Layer 2 of a small transformer language model trained on English Wikipedia (9 layers, counted from 0, width 128).
Take only the direct path to the model's output, skipping the later layers: a vector added to the residual stream pushes a token's score in proportion to its dot product with that token's output vector.

Output vectors of the tokens that the questions are about. A number n stands for (n - 500) times 0.0028.
"it": 597,629,695,504,648,750,481,405,421,580,733,454,669,481,426,363,510,443,473,728,567,568,639,680,355,459,435,478,413,461,613,538,527,224,415,408,643,440,384,419,484,679,377,345,496,478,390,553,580,825,582,554,434,443,602,418,540,505,580,620,719,605,576,393,367,598,488,397,318,395,589,378,530,441,439,554,596,323,290,640,566,534,566,485,426,363,405,542,324,465,254,457,476,291,453,534,693,382,359,518,391,419,543,610,557,624,311,428,613,440,496,620,601,465,437,543,548,560,471,383,455,417,551,620,519,461,540,504
"is": 159,644,523,521,468,586,438,551,476,473,614,649,712,465,674,362,557,400,439,654,466,533,807,354,367,458,569,417,398,474,511,564,478,414,485,506,558,385,390,277,405,512,337,533,477,379,551,648,564,779,399,571,470,544,451,552,647,448,440,604,484,501,690,341,400,378,440,502,433,543,535,283,380,507,355,635,621,601,247,449,684,565,529,573,479,166,466,450,560,671,583,377,499,422,544,469,424,573,428,701,391,436,526,449,430,381,624,416,524,605,493,651,383,471,447,543,490,397,642,614,521,736,481,507,559,440,612,655
"her": 319,429,483,349,659,646,410,408,485,205,736,365,709,338,717,317,528,538,266,666,391,538,490,599,548,470,716,650,422,406,373,555,427,31,388,641,422,510,551,766,739,634,576,386,791,372,646,531,293,566,272,561,457,479,416,447,549,753,470,623,473,467,407,651,497,453,429,533,544,463,279,521,718,404,559,594,466,534,235,678,505,604,465,481,304,518,457,319,574,832,486,511,888,429,797,583,387,747,446,585,401,508,438,462,482,685,350,572,256,434,508,585,620,256,606,731,449,403,253,382,403,510,190,438,424,709,542,555
" country": 452,552,468,580,384,420,412,510,291,402,391,584,648,516,269,444,562,756,317,569,538,524,733,481,637,634,605,559,369,433,476,492,545,170,470,570,498,560,254,303,468,473,639,532,469,546,558,334,493,589,484,734,432,593,526,498,410,449,373,271,568,667,523,725,480,383,643,562,418,348,426,532,531,377,466,599,534,547,440,472,546,597,472,628,289,483,476,660,610,414,545,366,467,476,602,638,342,697,559,482,543,549,243,515,435,438,557,614,640,475,528,633,416,541,521,504,262,423,458,628,405,453,394,631,612,619,549,579
"out": 609,307,598,572,528,462,667,298,262,647,377,302,706,556,559,528,667,626,459,545,232,500,969,669,660,776,782,564,608,451,529,480,536,130,534,466,646,320,640,610,253,295,680,621,493,726,500,321,368,573,519,791,496,436,461,506,559,452,502,556,633,455,661,427,547,527,469,671,780,326,262,634,491,523,596,291,436,660,325,633,436,546,753,731,298,445,319,430,630,496,495,538,309,172,715,540,483,395,473,459,217,394,433,463,653,518,407,305,319,506,574,452,389,686,429,363,457,340,572,457,336,198,188,602,612,642,514,475
"ct": 569,452,733,765,459,477,405,456,492,116,616,263,743,481,410,643,495,684,379,598,594,616,883,759,618,540,480,759,533,618,495,288,532,178,573,263,664,432,570,336,490,390,403,467,690,509,340,446,439,716,436,834,409,616,358,434,463,404,404,523,628,461,436,432,409,569,267,473,622,740,536,397,592,494,531,577,675,627,229,168,531,576,318,337,465,308,504,533,331,498,392,376,499,742,397,434,495,545,458,615,718,428,456,491,239,683,554,350,578,545,505,563,407,555,456,425,612,606,428,460,580,527,575,369,440,386,506,604
"ic": 609,318,539,307,538,634,548,720,354,428,173,466,661,581,504,309,492,449,632,660,626,435,720,461,449,336,577,366,641,444,326,581,458,407,563,492,652,515,553,493,344,558,399,508,623,632,638,387,408,699,501,562,531,522,502,477,580,249,545,620,488,436,395,691,397,622,630,552,351,504,637,507,447,372,508,451,553,508,179,562,617,592,486,373,426,561,517,388,573,440,569,663,308,163,573,613,485,573,273,568,589,649,492,339,405,583,537,358,510,524,499,535,339,522,446,506,621,613,476,613,462,656,605,415,479,250,457,667

Each question shows what one neuron of this layer's MLP adds at an activation of 1. A number n stands for (n - 500) times 0.0005.

n485: 593,402,440,498,479,330,599,600,336,490,451,451,359,312,550,612,574,383,409,340,547,629,539,479,421,536,232,511,570,627,487,524,585,431,358,481,496,444,411,524,552,459,483,538,510,556,528,556,232,594,459,521,588,555,500,436,487,591,476,466,437,528,351,811,551,628,412,410,580,477,363,476,417,495,476,760,461,587,549,698,475,640,473,658,710,498,469,500,574,432,378,474,488,388,562,568,533,570,526,495,479,503,619,350,554,560,547,439,618,487,540,324,496,567,467,409,383,503,469,495,441,447,583,506,604,393,529,512
Which of these tokens does it push down most? "is"

n282: 492,421,554,705,589,563,390,507,592,414,592,445,419,582,642,464,528,453,361,689,504,408,566,681,540,601,509,613,576,352,627,450,540,696,441,650,414,580,706,558,646,547,456,409,526,383,287,507,357,472,446,411,420,406,640,568,481,372,420,592,430,764,436,250,594,517,533,324,447,431,344,544,646,447,487,561,619,464,389,653,427,468,456,482,492,703,342,360,538,424,477,483,341,524,315,644,495,565,671,519,629,269,499,428,262,625,494,513,583,598,375,680,496,523,408,340,356,447,451,554,447,454,287,520,562,542,777,578
Which three tokens does it push up most, strongest first? "her", "ct", "it"

n171: 460,640,511,480,518,671,498,589,531,450,509,687,500,388,510,435,534,533,484,658,538,314,474,529,494,629,560,591,824,643,317,596,500,495,532,451,381,604,488,464,380,641,439,494,404,430,542,578,264,484,602,504,544,541,499,498,331,444,566,483,597,472,490,635,417,391,497,498,413,597,658,522,485,646,608,294,439,406,255,572,604,597,448,352,420,535,412,517,678,600,622,583,327,564,390,583,639,449,575,513,467,415,332,646,423,656,553,386,436,447,394,583,493,377,408,407,556,655,533,427,491,348,463,416,375,415,421,599
Pushed up most: "ic"

n36: 597,532,527,604,467,464,567,581,545,545,350,438,579,519,515,673,378,370,338,470,523,549,620,360,673,442,610,460,507,442,509,324,586,497,495,526,491,606,406,314,529,481,375,432,425,468,635,521,505,507,458,325,482,619,449,625,337,534,472,417,549,475,429,729,524,633,620,497,425,502,384,361,535,317,483,309,485,565,421,540,634,444,486,501,427,631,539,386,578,445,610,515,642,455,531,511,567,489,481,529,482,329,325,438,621,687,479,496,495,589,391,544,461,469,674,552,437,426,557,547,607,473,432,454,448,683,556,544
Which three tokens does it push up most, strongest first? " country", "her", "ic"

n6: 664,367,486,562,460,669,429,486,535,283,573,306,601,583,501,638,361,335,428,381,351,532,591,557,464,437,562,508,439,387,430,397,378,494,383,529,509,448,698,629,406,724,399,476,552,624,613,351,461,522,608,434,513,563,632,509,395,658,497,567,478,666,509,439,560,480,537,372,445,413,410,539,652,574,465,369,522,509,594,562,637,477,362,513,601,525,521,489,588,508,657,544,567,533,326,405,440,474,559,384,457,495,465,451,631,543,471,474,545,532,521,564,427,438,411,590,349,729,561,507,465,437,334,587,432,513,645,475
Which three tokens does it push up most, strongest first? "her", "out", "it"

n490: 442,633,400,430,457,393,479,524,401,538,507,438,465,558,599,307,627,427,450,418,434,338,457,427,530,507,338,398,475,644,546,547,373,460,543,349,519,497,339,605,585,390,362,641,503,543,555,536,636,535,443,515,538,311,402,440,530,375,523,365,506,605,564,659,814,508,540,636,609,620,619,416,515,562,656,544,405,702,473,430,260,566,571,424,276,487,630,396,415,345,777,421,526,563,604,565,601,495,488,478,660,486,558,431,536,520,654,641,567,578,634,603,466,362,353,579,391,378,250,399,600,631,304,514,563,576,608,509
Which three tokens does it push up most, strongest first? " country", "her", "is"

n45: 333,534,404,541,385,773,447,488,546,413,535,631,312,771,501,342,455,366,622,727,538,409,419,349,585,356,601,436,467,531,431,592,464,382,426,639,543,514,469,610,486,337,673,366,439,545,601,471,437,459,577,459,476,460,507,501,368,410,467,435,506,332,543,579,599,628,342,384,452,489,467,570,464,502,419,500,368,628,567,592,682,560,449,517,567,475,509,567,487,598,490,416,499,717,581,507,236,585,483,481,450,455,637,577,489,514,571,443,561,445,533,577,708,395,264,541,628,535,386,536,734,450,428,404,462,438,536,616
Pushed up most: "her"

n153: 601,465,465,529,437,227,646,315,348,377,593,683,398,402,561,470,570,467,570,448,698,545,438,594,483,508,710,380,387,533,516,690,464,387,602,443,505,496,673,495,473,486,471,521,504,563,313,654,493,494,301,587,489,483,655,450,416,548,333,649,542,532,543,577,512,491,511,633,566,546,430,498,593,608,419,488,546,461,538,502,574,515,304,444,439,537,431,408,578,610,640,558,435,551,533,572,364,645,505,479,408,322,489,446,419,439,502,451,535,533,363,359,592,672,541,627,559,535,459,619,417,494,481,335,432,462,414,327
Pushed up most: "her"

n30: 446,593,510,529,449,485,479,500,451,517,377,497,413,419,562,448,440,491,498,464,473,604,430,396,516,323,502,577,532,522,565,376,405,413,507,533,558,375,521,452,605,464,609,513,449,442,686,416,519,603,678,468,428,369,551,398,555,582,625,477,510,618,532,640,343,543,547,625,433,329,614,718,491,436,415,478,417,354,436,357,697,607,537,602,496,480,504,489,492,445,514,430,434,546,464,542,415,627,534,623,453,466,525,574,595,471,626,611,538,489,492,629,412,562,311,558,420,256,376,455,629,403,463,619,439,416,615,485
Pushed up most: " country"

n215: 517,455,399,423,592,639,631,615,509,460,521,481,512,354,445,565,448,489,536,492,625,561,545,409,661,662,533,562,620,340,474,583,476,488,664,544,308,488,357,618,476,485,740,367,543,440,566,585,595,362,364,397,519,539,554,415,523,475,524,566,459,460,561,700,470,327,427,451,569,425,636,569,441,646,642,479,530,156,496,559,554,414,529,502,496,412,442,595,568,518,455,397,554,483,244,473,363,462,529,452,487,508,559,630,469,510,549,326,391,509,410,529,530,354,584,514,690,475,398,612,453,491,362,441,426,576,495,579
Pushed up most: "her"